Layer 5 of a small transformer language model trained on English Wikipedia (8 layers, counted from 0, width 128).
Take only the direct path to the model's output, skipping the later layers: a vector added to the residual stream pushes a token's score in proportion to its dot product with that token's output vector.

Output vectors of the tokens that the questions are about. A number n stands for (n - 500) times 0.0023.
" University": 461 500 943 734 799 572 446 448 97 243 511 660 561 504 672 726 526 545 537 704 433 454 509 380 631 485 434 584 421 199 601 545 428 686 569 501 722 401 640 614 536 431 586 636 672 315 539 699 338 497 517 486 569 609 437 350 514 579 448 655 450 493 535 412 502 482 382 407 427 368 881 535 393 508 532 437 399 497 489 348 302 366 443 550 468 336 443 427 482 500 468 479 497 548 364 329 629 605 299 457 541 330 440 750 471 418 510 504 390 599 475 488 189 497 421 372 583 445 346 452 524 501 544 750 414 787 519 433
"ée": 616 457 697 638 652 497 348 540 833 223 695 318 519 692 442 318 406 618 740 376 445 666 730 389 528 398 867 397 672 570 156 313 540 625 500 566 595 467 581 511 348 520 623 446 690 834 241 704 402 671 475 471 323 189 519 442 447 173 500 533 620 472 618 369 49 567 474 784 638 675 641 771 457 441 550 237 460 867 424 660 65 382 479 448 475 403 464 366 479 411 612 613 664 518 325 426 558 570 669 354 298 564 470 610 581 385 203 565 479 420 537 626 465 629 136 159 367 522 641 553 404 468 850 605 273 570 455 415
" primarily": 515 419 552 781 641 405 368 432 415 496 555 416 489 574 469 536 331 545 381 470 301 428 673 455 577 513 449 584 422 643 438 291 456 668 725 519 464 380 715 575 419 600 496 682 452 375 554 691 550 517 533 507 298 417 314 432 470 429 486 636 367 483 400 516 391 443 438 457 569 650 577 449 473 375 588 448 594 541 586 376 514 320 383 390 326 666 357 564 804 437 570 681 510 440 459 500 433 478 595 331 364 416 432 591 340 742 545 505 511 475 637 759 486 821 424 451 621 316 589 377 482 325 793 704 411 630 357 493
" species": 385 671 784 728 462 472 489 652 332 412 603 709 636 342 526 785 406 577 542 460 404 665 777 218 427 432 195 661 587 454 553 369 606 678 507 479 583 412 341 451 712 667 520 747 380 293 180 674 329 759 438 463 466 603 457 485 359 311 588 728 619 485 552 489 458 609 231 432 741 823 642 325 641 354 533 276 602 731 515 301 392 538 250 428 424 573 529 567 617 282 549 504 270 381 317 371 418 569 412 519 325 227 301 498 273 505 543 221 389 426 535 585 501 825 400 516 412 597 712 480 627 437 911 530 648 454 518 402
"===\n": 487 437 813 792 418 530 318 656 174 527 749 463 524 528 360 499 382 361 454 306 376 535 720 723 643 428 507 458 373 424 526 678 524 650 599 431 734 623 330 591 417 435 559 681 259 398 499 475 443 639 529 462 700 547 549 424 574 667 422 508 435 500 559 279 179 376 661 537 523 499 712 550 544 656 613 542 496 483 437 559 568 469 555 653 281 451 447 445 523 331 494 615 495 215 385 257 434 432 368 499 73 606 392 485 721 210 292 477 540 549 482 639 571 514 533 352 556 335 678 611 628 792 504 349 630 567 645 371
" failed": 471 406 627 522 631 184 580 457 359 602 712 369 667 595 440 556 574 404 360 466 411 449 546 440 386 560 239 458 347 517 646 398 522 596 529 656 369 443 798 533 423 344 671 594 530 496 414 505 447 617 393 390 287 509 296 576 319 269 541 688 355 484 361 589 410 740 561 573 640 518 383 583 519 585 592 394 618 897 522 609 550 492 528 549 462 499 495 603 441 613 336 589 340 597 364 160 383 477 618 344 311 552 621 471 524 527 483 617 384 618 551 529 499 696 579 344 519 579 557 448 377 555 713 648 480 567 316 429
"imately": 463 394 583 456 444 454 687 382 371 540 875 420 655 855 528 499 726 483 453 459 401 247 493 183 645 624 149 317 673 552 459 294 349 833 620 601 255 324 619 333 452 238 703 710 533 600 447 514 644 910 611 430 580 302 320 47 302 223 401 526 131 480 392 383 210 758 188 692 749 557 377 736 454 271 564 85 435 816 555 375 402 118 570 264 453 454 177 422 458 555 410 691 438 801 279 52 625 906 545 505 90 382 526 641 314 744 466 431 526 843 912 790 463 477 459 504 565 391 477 139 877 847 806 969 762 814 734 526
"\n\n": 439 398 575 481 507 471 355 748 740 577 348 573 625 365 380 397 346 627 542 561 429 414 543 494 358 486 345 450 314 736 682 527 683 339 835 489 472 721 444 490 289 395 690 470 535 558 438 474 442 666 555 297 590 678 420 589 457 477 470 564 456 506 307 550 464 599 275 603 346 368 558 403 338 532 568 684 118 620 786 569 579 820 411 574 629 428 482 502 353 459 294 596 464 409 415 583 534 569 572 568 515 287 572 528 396 494 630 293 745 494 503 413 643 532 593 808 385 318 441 494 720 571 498 409 281 749 271 170
"uments": 619 429 569 417 576 413 264 289 293 404 625 607 583 422 652 394 752 328 608 582 454 744 837 460 715 681 431 673 338 501 331 177 952 649 706 673 502 698 637 293 468 354 387 962 360 432 316 812 360 475 458 513 626 302 475 732 246 454 442 820 418 473 496 540 262 481 288 464 588 789 538 509 654 237 637 96 491 538 260 578 386 326 184 601 452 587 711 425 659 413 381 815 548 642 256 454 421 507 520 287 164 677 385 845 153 541 319 520 367 778 616 796 440 339 384 395 544 472 603 392 282 744 518 692 515 475 689 167
"[": 395 580 521 462 484 551 619 533 214 446 779 470 609 520 677 561 471 528 421 468 447 549 389 467 385 452 515 441 588 428 445 522 535 476 664 834 531 340 419 549 185 475 788 683 611 538 494 527 507 639 374 427 631 378 527 529 498 498 528 541 566 491 442 526 297 512 479 610 656 396 606 690 593 321 583 231 722 516 355 551 416 460 403 759 218 518 542 501 586 475 469 508 613 674 350 315 518 327 704 579 549 457 524 498 152 408 504 508 612 516 397 566 288 349 544 351 448 609 472 369 505 584 312 542 685 717 393 396

Output weights of attention head 3. The head adds the sum of these rows, row i times number i of z. A number n stands for (n - 500) times 0.00076.
o0: 643 589 470 531 296 500 502 546 440 537 527 526 473 536 474 412 428 351 421 432 541 549 545 435 598 627 425 457 624 624 207 347 538 577 551 678 419 207 495 490 365 364 516 623 420 474 592 584 439 646 528 547 422 256 635 489 553 523 502 647 620 625 721 430 414 401 689 402 439 382 401 444 627 720 433 590 582 613 545 649 441 534 537 561 285 512 434 581 522 606 408 409 514 520 575 426 556 413 442 534 626 679 466 425 602 438 492 524 564 470 474 577 471 496 712 616 541 607 566 381 560 556 569 420 567 236 423 445
o1: 603 485 712 360 553 432 635 345 553 609 497 426 490 196 439 473 468 636 522 474 463 394 609 372 573 567 366 356 633 698 621 325 483 518 698 546 622 482 295 461 504 480 283 445 739 339 630 521 350 599 524 643 516 386 492 468 346 298 775 455 418 676 396 696 397 417 601 621 645 705 351 606 464 402 692 408 602 464 444 527 461 429 527 496 571 544 474 532 481 370 320 484 454 850 692 293 569 465 806 400 495 451 531 321 325 506 289 472 144 711 595 462 266 468 322 464 560 506 399 584 417 538 657 512 664 397 486 451
o2: 563 341 423 300 474 496 475 379 484 442 287 457 434 725 597 618 524 527 370 445 662 532 492 757 288 395 514 514 869 342 739 512 564 407 586 604 613 901 443 366 604 626 563 230 480 595 152 435 671 582 381 249 648 521 409 440 715 600 361 395 436 880 296 437 588 490 582 798 532 601 434 678 439 692 519 656 644 887 362 375 541 571 601 406 657 389 328 600 441 459 489 724 503 409 478 456 512 530 431 575 308 604 561 423 550 464 319 449 327 601 384 248 652 705 510 536 565 566 465 464 619 308 405 465 449 479 569 403
o3: 439 574 397 623 410 463 531 496 369 603 606 368 310 471 462 316 516 323 522 741 348 424 745 480 453 427 358 533 529 423 514 589 218 757 512 398 408 450 559 470 492 639 605 507 520 492 582 666 318 332 612 558 285 557 404 730 290 443 476 472 518 568 328 542 633 306 469 555 371 637 716 376 386 571 927 718 443 256 366 235 581 313 724 459 561 486 610 615 519 770 461 289 566 552 518 578 510 283 566 441 689 327 441 774 537 354 545 587 637 468 388 641 474 614 590 209 270 597 380 613 422 762 616 526 446 460 586 352
o4: 266 643 528 843 479 453 458 501 412 503 453 497 538 411 614 519 507 427 496 474 400 380 331 418 328 420 357 368 277 514 580 488 588 397 563 641 556 356 559 641 438 293 627 618 403 489 420 593 408 619 486 398 416 754 469 657 437 422 764 475 433 560 391 596 423 591 637 421 382 444 636 473 444 652 319 295 544 341 627 376 451 512 530 562 420 462 427 487 792 598 486 330 595 536 532 587 475 574 627 575 444 354 775 485 292 611 753 441 391 389 514 678 190 600 700 473 690 517 405 470 572 498 662 652 598 606 491 495
o5: 441 448 518 531 432 537 511 606 407 662 340 553 334 543 535 456 589 598 512 447 754 426 565 611 549 578 666 422 592 368 577 647 407 582 507 520 682 584 453 676 383 301 425 514 518 421 382 410 340 585 404 520 390 500 455 672 570 306 403 470 226 431 480 444 361 635 574 574 618 447 441 766 405 540 757 553 535 469 517 437 312 298 514 675 549 666 598 393 500 464 235 403 395 473 579 526 399 482 623 423 492 557 591 735 695 661 449 477 420 593 518 443 578 620 865 459 573 340 509 728 488 409 491 387 622 358 476 649
o6: 653 433 594 352 363 559 609 512 491 409 462 608 562 388 461 596 578 726 522 444 401 565 431 440 580 558 489 487 733 481 497 616 470 346 488 666 556 709 479 569 375 548 534 254 231 671 398 364 338 576 262 521 711 449 404 541 404 311 415 347 527 376 486 377 559 457 463 667 623 479 470 476 601 633 740 601 515 639 541 412 607 405 422 541 710 385 663 470 417 458 395 380 504 666 318 432 546 454 557 652 380 690 657 498 631 369 492 613 485 419 445 631 388 365 624 644 457 555 479 614 505 495 313 510 471 247 595 504
o7: 530 820 465 393 762 337 497 621 474 371 440 443 257 404 504 390 441 532 737 673 546 366 635 351 579 514 438 475 674 671 592 399 544 664 477 584 649 559 624 526 449 387 422 623 785 337 522 601 558 545 591 403 517 380 598 567 500 479 530 655 479 806 506 443 600 280 532 583 407 439 544 365 324 417 417 493 478 511 682 376 330 612 607 349 623 564 540 668 402 387 305 372 492 445 769 572 496 552 567 243 739 519 271 549 503 506 629 571 520 561 661 366 545 330 380 365 513 416 399 718 340 416 559 463 142 634 326 516
o8: 668 630 622 468 467 385 645 504 525 417 527 607 484 511 652 315 316 536 477 425 291 466 576 433 537 677 378 361 491 595 458 332 540 625 637 544 506 555 391 615 530 289 545 592 926 341 667 410 367 466 830 450 529 347 604 597 282 528 667 452 501 974 546 573 404 503 583 588 498 454 687 446 320 568 502 423 403 502 693 455 374 630 729 592 633 605 218 391 433 457 447 479 493 543 451 279 429 602 479 588 743 479 348 392 648 539 767 268 517 448 473 406 277 455 387 487 591 381 469 623 308 677 484 346 506 434 414 506
o9: 471 660 640 514 598 474 574 467 403 493 398 646 407 525 415 474 312 570 325 391 649 451 507 495 749 333 524 287 660 479 385 550 392 644 566 457 705 516 483 519 612 629 521 446 526 536 562 441 225 233 554 427 564 409 373 472 488 713 476 581 701 798 603 447 495 446 660 436 375 502 486 534 360 385 557 587 518 399 624 594 698 469 521 491 485 492 396 538 569 205 642 495 449 532 366 437 460 235 521 447 575 622 445 374 703 412 422 365 561 453 444 636 568 541 346 437 318 483 530 542 525 562 459 434 549 563 459 583
o10: 378 389 256 330 465 382 475 452 566 397 545 557 519 486 613 440 682 497 545 459 508 701 458 577 309 476 398 483 387 402 717 512 627 405 469 591 484 381 530 395 435 766 344 391 232 652 406 463 500 555 384 678 252 516 441 451 402 303 424 479 329 499 468 553 477 512 665 475 635 532 503 620 611 373 415 286 431 709 453 348 498 485 614 546 673 723 437 738 558 713 587 574 376 507 753 440 535 568 839 549 503 405 803 534 451 517 661 544 345 577 818 515 357 561 687 454 694 430 439 485 418 360 496 595 397 525 489 414
o11: 582 629 389 334 512 379 650 620 473 315 532 512 557 529 441 503 507 412 686 539 582 621 472 541 623 430 367 548 546 451 709 524 654 493 399 340 454 468 331 282 346 547 386 486 619 522 625 454 497 371 621 592 496 336 683 497 191 784 280 583 586 299 718 579 738 482 291 496 543 414 480 443 648 501 479 520 419 348 423 556 630 348 406 260 782 599 667 381 406 493 527 609 394 388 644 460 400 425 660 285 495 428 537 308 587 346 330 561 638 503 714 468 525 430 522 333 457 401 701 530 506 620 317 533 473 556 681 451
o12: 451 597 543 275 644 584 373 221 519 278 380 710 565 689 343 332 498 515 717 567 523 519 576 625 633 538 372 510 565 607 351 436 549 470 278 520 645 574 474 240 606 671 591 386 433 692 390 519 321 667 701 398 663 347 519 547 343 508 307 622 725 636 487 347 298 541 676 604 423 289 720 567 370 572 679 615 369 409 480 445 454 628 779 548 643 387 472 666 265 512 648 606 608 379 649 505 446 442 216 538 561 479 210 551 529 334 411 359 481 657 378 371 413 493 549 414 494 435 556 388 681 473 340 405 234 662 420 499
o13: 565 399 200 470 450 632 573 565 687 589 551 529 533 372 390 708 687 678 509 472 482 553 264 536 594 637 725 736 432 375 537 554 561 506 364 569 344 500 452 408 536 447 514 575 351 464 227 415 749 539 463 427 595 680 629 559 581 408 493 443 431 138 537 457 549 617 386 323 664 454 545 339 545 371 576 484 448 416 422 549 304 560 409 347 583 557 625 423 344 416 764 662 435 425 362 641 459 732 436 583 343 584 455 542 398 525 603 593 475 430 695 421 705 576 297 443 646 446 446 430 616 388 353 576 444 374 548 652
o14: 448 334 378 573 543 590 299 712 309 655 420 456 625 491 439 608 675 574 201 443 494 496 315 544 394 459 625 582 434 435 408 483 525 568 363 625 656 747 525 486 336 455 407 485 529 667 204 361 484 559 263 428 741 630 562 531 789 337 494 346 285 682 481 396 352 602 716 599 586 498 283 639 656 604 608 451 456 701 638 588 500 523 372 391 551 643 478 477 338 424 630 475 440 448 243 628 617 397 458 655 307 595 644 395 472 351 394 616 380 349 308 325 738 572 501 740 656 555 383 544 647 341 406 617 607 312 469 579
o15: 432 599 256 318 669 705 395 232 505 434 366 669 344 366 500 405 365 772 640 553 941 631 709 438 527 472 601 444 615 482 591 478 395 496 402 322 627 614 530 321 597 472 472 277 680 401 647 498 406 442 386 659 468 407 468 559 527 517 369 508 527 366 521 599 425 343 405 579 353 528 486 502 558 274 444 597 506 235 601 504 357 495 497 585 445 490 676 583 404 395 675 512 437 371 629 701 479 579 722 499 600 585 240 715 435 489 501 556 394 628 590 467 502 383 505 431 358 403 350 624 470 410 263 559 498 682 321 643
o16: 562 383 433 449 611 418 524 451 664 577 462 665 504 561 560 578 578 519 352 508 388 416 558 745 534 255 551 494 566 480 560 298 481 401 476 709 184 296 633 468 435 447 491 547 588 584 456 514 480 395 475 409 369 418 765 481 576 698 522 537 366 540 517 402 402 759 573 469 539 667 544 391 578 455 594 414 605 492 285 681 596 578 400 484 466 574 454 459 379 423 463 449 575 591 303 430 329 579 469 471 381 524 399 486 406 597 734 400 648 564 254 407 695 473 429 505 631 590 519 403 592 420 703 459 585 397 592 610
o17: 480 478 708 505 372 440 469 712 524 460 417 576 713 375 672 509 351 615 258 489 440 454 502 577 543 615 433 555 511 497 377 494 553 442 521 683 505 466 469 627 640 504 579 629 618 407 513 530 389 600 586 474 599 558 432 663 557 536 745 588 410 662 611 395 649 625 481 478 527 562 453 315 455 548 585 532 511 644 361 470 487 599 395 581 551 531 455 496 344 351 437 463 405 540 398 485 489 357 430 501 465 380 398 272 462 525 626 306 625 345 361 409 542 537 601 568 203 398 599 312 530 408 432 557 562 477 444 398
o18: 412 287 305 552 482 386 396 691 438 465 498 476 661 792 728 735 800 532 376 581 262 586 552 617 394 478 467 666 340 337 620 437 501 635 206 671 460 586 569 432 407 553 333 494 490 560 277 319 560 616 420 683 481 604 509 435 611 348 327 520 260 358 434 517 543 503 507 546 527 586 246 621 631 447 561 436 558 705 409 526 570 633 475 463 599 550 392 504 458 507 529 433 520 418 366 550 486 787 680 553 375 524 559 419 472 361 584 698 218 621 564 457 455 581 376 461 590 356 494 356 606 431 481 652 338 545 498 559
o19: 549 438 671 326 581 609 448 634 629 676 404 439 583 692 414 520 467 318 298 471 542 520 375 425 592 394 748 596 396 377 633 660 419 540 561 656 487 460 406 400 483 536 368 562 523 527 523 425 693 480 409 426 627 433 513 385 518 607 401 338 653 670 556 565 299 603 590 419 536 542 377 510 494 630 246 457 481 551 390 482 618 335 385 430 238 450 527 467 497 558 515 559 547 399 435 357 521 327 329 516 429 681 439 413 701 196 319 606 632 638 488 301 436 510 325 431 741 514 724 561 400 522 447 407 668 217 649 614
o20: 427 417 463 440 542 157 708 358 748 486 437 469 608 535 350 542 599 368 496 532 550 501 425 510 622 544 510 727 564 526 646 477 433 580 400 484 492 340 291 625 486 516 502 287 651 374 588 194 730 279 445 666 489 370 620 466 445 435 590 584 449 349 557 495 807 664 236 392 662 532 542 434 536 332 424 444 410 362 631 481 427 524 315 430 570 607 589 477 409 363 626 621 399 628 449 458 461 541 538 410 560 471 583 208 455 409 624 533 531 674 634 645 472 409 385 417 444 563 483 588 503 409 243 541 662 546 462 555
o21: 525 625 451 392 579 522 543 375 673 462 653 258 444 389 492 393 487 399 643 630 565 426 697 271 562 499 372 541 607 537 491 469 624 500 521 414 496 468 340 388 541 432 467 482 511 321 716 510 542 476 645 579 496 269 542 617 336 627 517 371 612 478 592 653 387 380 329 511 425 555 524 384 468 389 328 327 634 258 522 569 351 346 641 541 476 428 403 534 569 582 450 384 646 396 766 288 457 398 562 447 641 405 469 567 497 530 349 508 459 632 803 571 297 328 513 376 445 367 764 509 459 622 491 408 678 634 499 352
o22: 548 519 519 444 387 477 532 374 530 507 553 381 529 498 257 484 396 475 574 463 459 610 378 356 672 644 412 488 556 555 576 621 364 592 664 387 502 279 476 581 457 643 502 623 236 394 639 614 627 697 745 342 547 664 380 354 160 590 388 455 736 464 406 521 563 670 396 315 410 486 762 362 398 591 439 452 640 578 551 418 646 560 445 395 416 507 453 793 660 727 698 731 494 423 575 471 487 359 240 401 493 245 474 399 445 464 542 351 632 394 706 375 357 580 562 404 517 527 380 458 490 482 548 507 718 552 411 397
o23: 417 543 404 552 678 519 506 693 563 502 394 619 476 421 310 610 692 428 438 573 522 552 562 512 575 527 689 549 594 356 691 580 541 520 305 534 301 568 626 615 544 261 418 296 497 452 265 416 356 572 290 571 318 432 453 583 583 445 544 561 323 108 523 447 419 435 463 682 552 629 572 517 500 720 545 495 474 633 455 598 430 537 157 563 646 432 662 368 640 561 397 406 407 394 245 485 376 723 561 490 304 554 607 615 647 501 758 567 482 599 539 501 660 595 535 518 395 648 424 552 402 466 525 511 518 351 350 710
o24: 535 653 331 399 545 454 446 484 524 561 586 621 409 360 331 427 365 565 902 476 709 636 453 342 626 550 562 549 480 664 692 570 593 488 403 412 345 548 441 262 625 480 527 239 396 325 606 421 559 470 543 631 456 475 354 464 404 481 472 533 662 195 511 639 423 221 320 488 538 541 554 356 276 179 392 426 522 263 505 527 429 462 744 441 567 492 786 593 576 578 564 480 520 415 813 510 507 550 581 586 613 386 368 743 354 719 262 604 434 558 862 771 500 397 573 424 494 367 500 732 368 520 523 439 457 528 564 423
o25: 408 322 342 613 578 531 452 474 390 726 388 439 536 654 405 546 548 578 406 533 393 485 428 590 735 518 650 589 472 535 359 519 506 547 524 477 720 519 361 467 461 702 502 721 469 590 355 411 507 525 709 413 545 544 514 548 620 398 449 553 440 394 526 264 429 705 775 472 668 560 588 542 383 637 523 669 458 420 410 380 633 669 545 389 683 426 459 545 548 561 500 497 450 416 348 575 420 513 80 520 275 447 488 531 617 487 725 558 570 316 426 515 573 730 502 476 414 397 338 580 522 451 424 523 433 517 460 367
o26: 595 637 516 437 423 616 567 474 397 528 674 361 724 495 345 400 375 350 629 489 577 506 498 386 522 635 412 435 522 652 314 583 484 496 522 542 388 366 419 477 412 407 571 445 459 590 738 427 606 503 494 473 529 743 468 474 493 486 589 518 700 555 486 673 383 595 564 371 590 364 453 338 664 675 580 363 587 595 455 618 726 640 513 394 424 404 480 568 584 565 608 371 515 479 432 398 764 455 364 616 411 547 468 272 481 403 327 605 574 311 507 470 578 520 454 472 382 703 438 514 374 462 435 552 754 490 361 341
o27: 600 545 540 523 528 502 486 638 414 616 392 679 375 604 549 549 579 683 261 464 572 484 320 381 384 478 669 336 650 712 595 422 462 390 699 717 682 475 439 343 404 534 623 411 604 416 379 657 523 518 496 494 620 367 696 616 614 311 470 427 492 478 512 572 477 202 537 366 659 544 410 461 509 433 501 598 503 555 603 542 497 357 306 258 500 273 393 609 627 240 379 293 341 715 552 408 495 414 586 443 499 631 503 431 536 385 352 309 445 661 476 445 194 431 493 670 439 333 540 397 372 446 498 614 332 583 499 582
o28: 561 503 735 487 471 451 461 369 481 527 680 449 453 363 732 487 448 311 517 591 253 543 457 521 465 432 529 405 628 381 656 544 480 550 456 499 631 563 525 327 681 695 479 620 445 459 629 729 296 404 589 438 720 606 522 321 504 552 481 443 463 425 575 454 433 435 526 477 549 522 686 684 262 421 446 482 594 414 306 319 462 168 643 422 447 572 357 616 420 539 460 686 545 485 569 535 344 646 415 475 803 480 542 696 520 567 455 558 363 637 565 484 469 592 549 535 519 175 639 459 611 605 631 386 279 628 689 506
o29: 596 340 379 482 535 566 640 624 648 635 453 667 534 627 390 643 626 513 417 453 452 300 420 495 628 536 617 513 236 358 384 479 453 520 698 492 330 518 726 329 470 222 731 544 447 430 533 626 557 621 661 384 575 567 509 397 462 648 585 482 542 554 537 382 381 472 642 593 613 551 708 257 515 610 718 675 600 426 527 632 471 746 502 414 538 398 229 473 556 442 587 668 541 388 325 506 507 461 280 498 413 375 465 337 639 636 648 300 576 175 341 360 611 446 356 709 469 658 549 565 593 516 549 556 504 597 418 414
o30: 422 502 751 224 613 600 353 448 513 524 533 459 603 615 497 540 349 749 563 458 307 553 509 419 665 438 690 536 510 649 349 528 457 396 473 801 784 627 678 529 570 421 455 477 525 533 299 535 626 685 301 584 473 710 437 576 519 350 502 450 628 598 484 485 502 639 484 550 295 439 695 640 508 498 561 271 519 664 601 398 432 489 352 743 540 309 554 465 464 258 588 419 542 597 669 647 499 485 452 582 522 505 432 617 325 492 371 560 283 491 532 401 456 379 488 541 725 401 334 533 566 382 315 534 410 552 265 706
o31: 509 558 466 550 667 520 353 430 448 585 639 539 596 497 463 462 397 650 532 386 399 623 356 398 571 617 466 480 432 571 342 230 570 429 406 403 547 275 317 361 581 625 554 567 625 422 537 473 566 375 673 351 350 546 690 510 321 281 678 637 574 302 416 625 558 541 698 375 382 382 691 162 548 373 680 439 448 292 572 547 642 617 345 398 457 476 638 561 709 404 664 591 497 698 551 381 586 499 535 513 459 438 558 442 642 298 561 409 681 424 530 553 555 521 633 449 591 449 467 386 430 493 549 466 504 567 400 678

Each question shows a token from some text and the vector z that the head gathered there. A number n stands for (n - 500) times 0.0069.

" For": 500 538 524 483 452 444 557 493 450 543 530 529 494 555 553 599 588 539 466 385 504 551 452 556 452 477 493 501 604 558 358 506
Which two tokens does it push up most, strongest first? "uments", " species"

"ever": 531 596 525 497 565 485 483 490 509 530 511 490 478 442 536 467 507 562 481 467 543 561 445 427 394 447 541 570 436 498 401 445
Which of these tokens does it push up most? "["

"ure": 476 469 515 534 470 483 515 523 540 593 448 551 433 480 502 518 470 555 457 556 608 494 480 537 396 456 532 521 457 488 410 514
Which of these tokens does it push up most? "===\n"

".": 444 478 543 534 507 430 643 544 490 549 467 577 474 434 514 650 497 525 482 376 440 531 541 561 393 340 545 397 585 501 482 532
Which of these tokens does it push up most? " University"

"ko": 500 496 544 437 524 543 448 482 619 533 598 384 435 448 517 470 382 497 526 530 508 465 501 475 437 640 435 477 460 453 455 491
Pushed down most: "uments"

"ve": 439 486 438 611 371 466 568 611 636 634 540 513 564 537 631 450 286 540 483 426 496 492 504 335 403 636 486 500 412 454 472 476
Which three tokens does it push up most, strongest first? "\n\n", "===\n", " University"

" comm": 472 516 545 500 520 519 467 495 553 509 490 474 467 455 517 441 458 544 494 570 532 511 490 410 402 536 548 502 503 494 495 393
Which of these tokens does it push up most? "===\n"

"apt": 476 522 568 496 549 424 440 585 460 485 537 384 502 459 508 484 395 543 567 505 476 536 482 372 432 608 540 570 405 570 503 485
Which of these tokens does it push up most? "\n\n"

"el": 482 510 568 514 600 409 408 554 502 510 523 419 458 468 530 489 495 548 487 460 521 572 476 476 480 460 382 556 609 544 469 538
Which two tokens does it push up most, strongest first? " primarily", " University"

" a": 449 547 570 496 535 519 585 452 459 544 424 568 352 526 510 521 548 551 437 470 606 575 430 557 462 456 431 534 531 554 380 537
Which two tokens does it push up most, strongest first? " species", "imately"

" which": 476 570 616 532 622 357 498 542 461 475 498 458 473 535 521 497 475 551 399 403 578 518 482 547 534 309 360 500 559 524 413 563
Which of these tokens does it push up most? " species"

"0": 422 697 777 387 401 667 624 594 572 684 650 424 432 579 684 467 424 462 865 547 578 420 532 348 289 578 249 638 596 590 606 176
Which two tokens does it push up most, strongest first? "imately", " failed"

"7": 545 473 638 462 508 506 423 496 527 529 455 414 482 484 474 573 545 503 442 526 476 520 453 574 516 433 330 552 538 520 484 472
Which of these tokens does it push up most? "ée"

" ": 513 521 523 556 515 596 392 562 568 567 447 325 544 459 376 504 631 545 447 462 518 538 497 691 378 624 311 458 572 414 482 474
Pushed down most: "["

"na": 544 494 522 476 533 437 581 530 439 393 567 576 495 447 517 568 507 499 508 382 556 615 390 565 625 92 510 403 516 425 484 549
Which of these tokens does it push up most? "uments"

" additional": 508 540 555 479 482 473 401 522 587 519 592 445 414 541 499 394 508 547 546 531 521 562 501 473 350 543 360 537 475 541 452 577
Which of these tokens does it push up most? "imately"

" she": 489 484 463 478 480 412 476 455 461 611 462 556 334 447 538 435 504 529 465 589 577 547 495 477 397 411 587 565 520 478 453 574
Which of these tokens does it push up most? "["

"The": 540 448 654 455 551 461 444 472 506 505 419 450 448 488 455 575 501 490 388 528 501 496 452 543 567 380 374 571 563 546 465 460
Which of these tokens does it push up most? " University"

" pro": 551 450 442 472 500 422 492 539 512 587 504 439 513 441 535 526 440 578 474 558 477 524 427 526 437 464 605 476 389 462 486 471
Which of these tokens does it push up most? "["

",": 483 502 612 493 409 519 504 601 561 505 449 512 468 476 493 346 482 643 501 587 561 560 493 413 454 527 492 588 490 469 528 456
Which of these tokens does it push up most? "===\n"

"4": 446 528 595 492 469 536 501 518 646 470 430 409 559 480 451 416 445 488 526 538 528 497 597 466 227 688 336 568 495 409 525 593
Which of these tokens does it push up most? " University"

" example": 507 622 606 484 511 466 597 457 505 484 523 524 431 526 570 488 513 527 532 464 565 504 454 454 360 394 505 533 526 458 470 504
Which three tokens does it push up most, strongest first? "imately", " failed", "["

"ast": 492 566 408 520 399 534 522 580 500 665 595 489 445 464 557 485 508 518 485 488 418 531 522 524 441 535 631 458 409 445 438 428
Pushed down most: " University"

"s": 569 453 438 365 486 493 434 559 596 578 510 447 488 438 565 495 483 538 489 519 557 475 412 522 377 458 602 545 421 466 440 529
Which of these tokens does it push up most? "["

"'": 486 493 431 421 451 398 396 505 453 627 503 564 344 457 508 379 529 530 518 616 548 463 497 529 337 517 543 560 504 423 400 583
Pushed down most: "\n\n"

"hip": 534 462 542 509 464 438 462 477 556 483 570 492 453 578 518 288 448 506 556 591 551 547 601 382 371 534 498 563 515 544 522 561
Which of these tokens does it push up most? "imately"

"ary": 445 536 619 432 457 466 499 564 472 523 502 483 523 478 593 449 446 481 674 521 483 404 529 389 368 550 475 501 554 461 562 338
Which of these tokens does it push up most? "imately"

".\n\n": 443 456 708 568 521 560 601 601 432 352 565 514 537 591 493 721 403 441 388 276 494 439 560 474 607 237 322 404 580 491 505 512
Which of these tokens does it push up most? "\n\n"

"2": 539 501 506 544 515 518 487 474 496 504 490 427 607 453 558 441 429 555 497 500 575 528 468 488 383 530 476 431 483 428 510 456
Which two tokens does it push up most, strongest first? "===\n", " failed"

" added": 484 517 540 545 455 510 453 467 544 526 566 475 343 479 602 338 518 569 518 521 629 493 455 505 354 381 415 365 524 528 473 542
Which two tokens does it push up most, strongest first? " failed", "imately"

" M": 547 514 399 417 507 587 404 408 516 642 569 500 450 475 597 611 512 398 429 510 506 411 383 442 382 491 573 412 438 526 474 502
Pushed down most: " species"

" is": 495 532 575 535 615 305 491 491 473 471 462 444 445 479 564 413 464 608 406 486 605 518 512 499 451 391 443 525 544 524 468 545
Which of these tokens does it push up most? " species"

" meeting": 456 477 693 442 457 484 494 517 520 522 536 487 488 545 562 523 495 513 536 547 509 471 450 495 445 438 412 596 453 545 539 413
Pushed down most: " primarily"

" her": 594 515 479 499 481 534 307 498 540 575 469 378 502 365 467 513 621 587 521 552 433 627 450 630 360 527 351 507 478 418 450 522
Which of these tokens does it push up most? " primarily"

"ation": 532 454 685 448 403 385 419 666 453 526 429 381 574 398 470 492 346 536 603 512 611 631 451 459 504 502 484 511 514 458 571 465
Which three tokens does it push up most, strongest first? "ée", " University", "\n\n"

"greg": 526 536 554 494 542 453 401 502 497 523 446 544 497 509 492 452 558 588 466 435 509 527 462 488 419 436 492 602 471 540 411 449
Which of these tokens does it push up most? " species"

" the": 620 540 617 461 470 581 261 526 645 590 448 274 529 387 429 558 684 531 517 566 424 663 426 673 452 576 196 494 501 490 454 521
Which of these tokens does it push up most? "ée"

"ending": 482 549 593 483 500 517 470 476 530 503 474 475 382 477 536 451 521 585 503 481 514 591 469 474 372 476 423 570 515 537 424 502
Which two tokens does it push up most, strongest first? "imately", " failed"

"-l": 456 551 443 489 568 429 454 450 460 555 643 430 309 441 588 321 502 571 445 589 455 452 419 564 362 404 681 388 335 480 404 444
Which of these tokens does it push up most? " failed"

"y": 497 514 565 456 490 432 362 508 456 578 467 555 514 454 430 523 585 545 455 498 471 517 522 514 413 402 500 587 504 530 451 462
Pushed down most: " failed"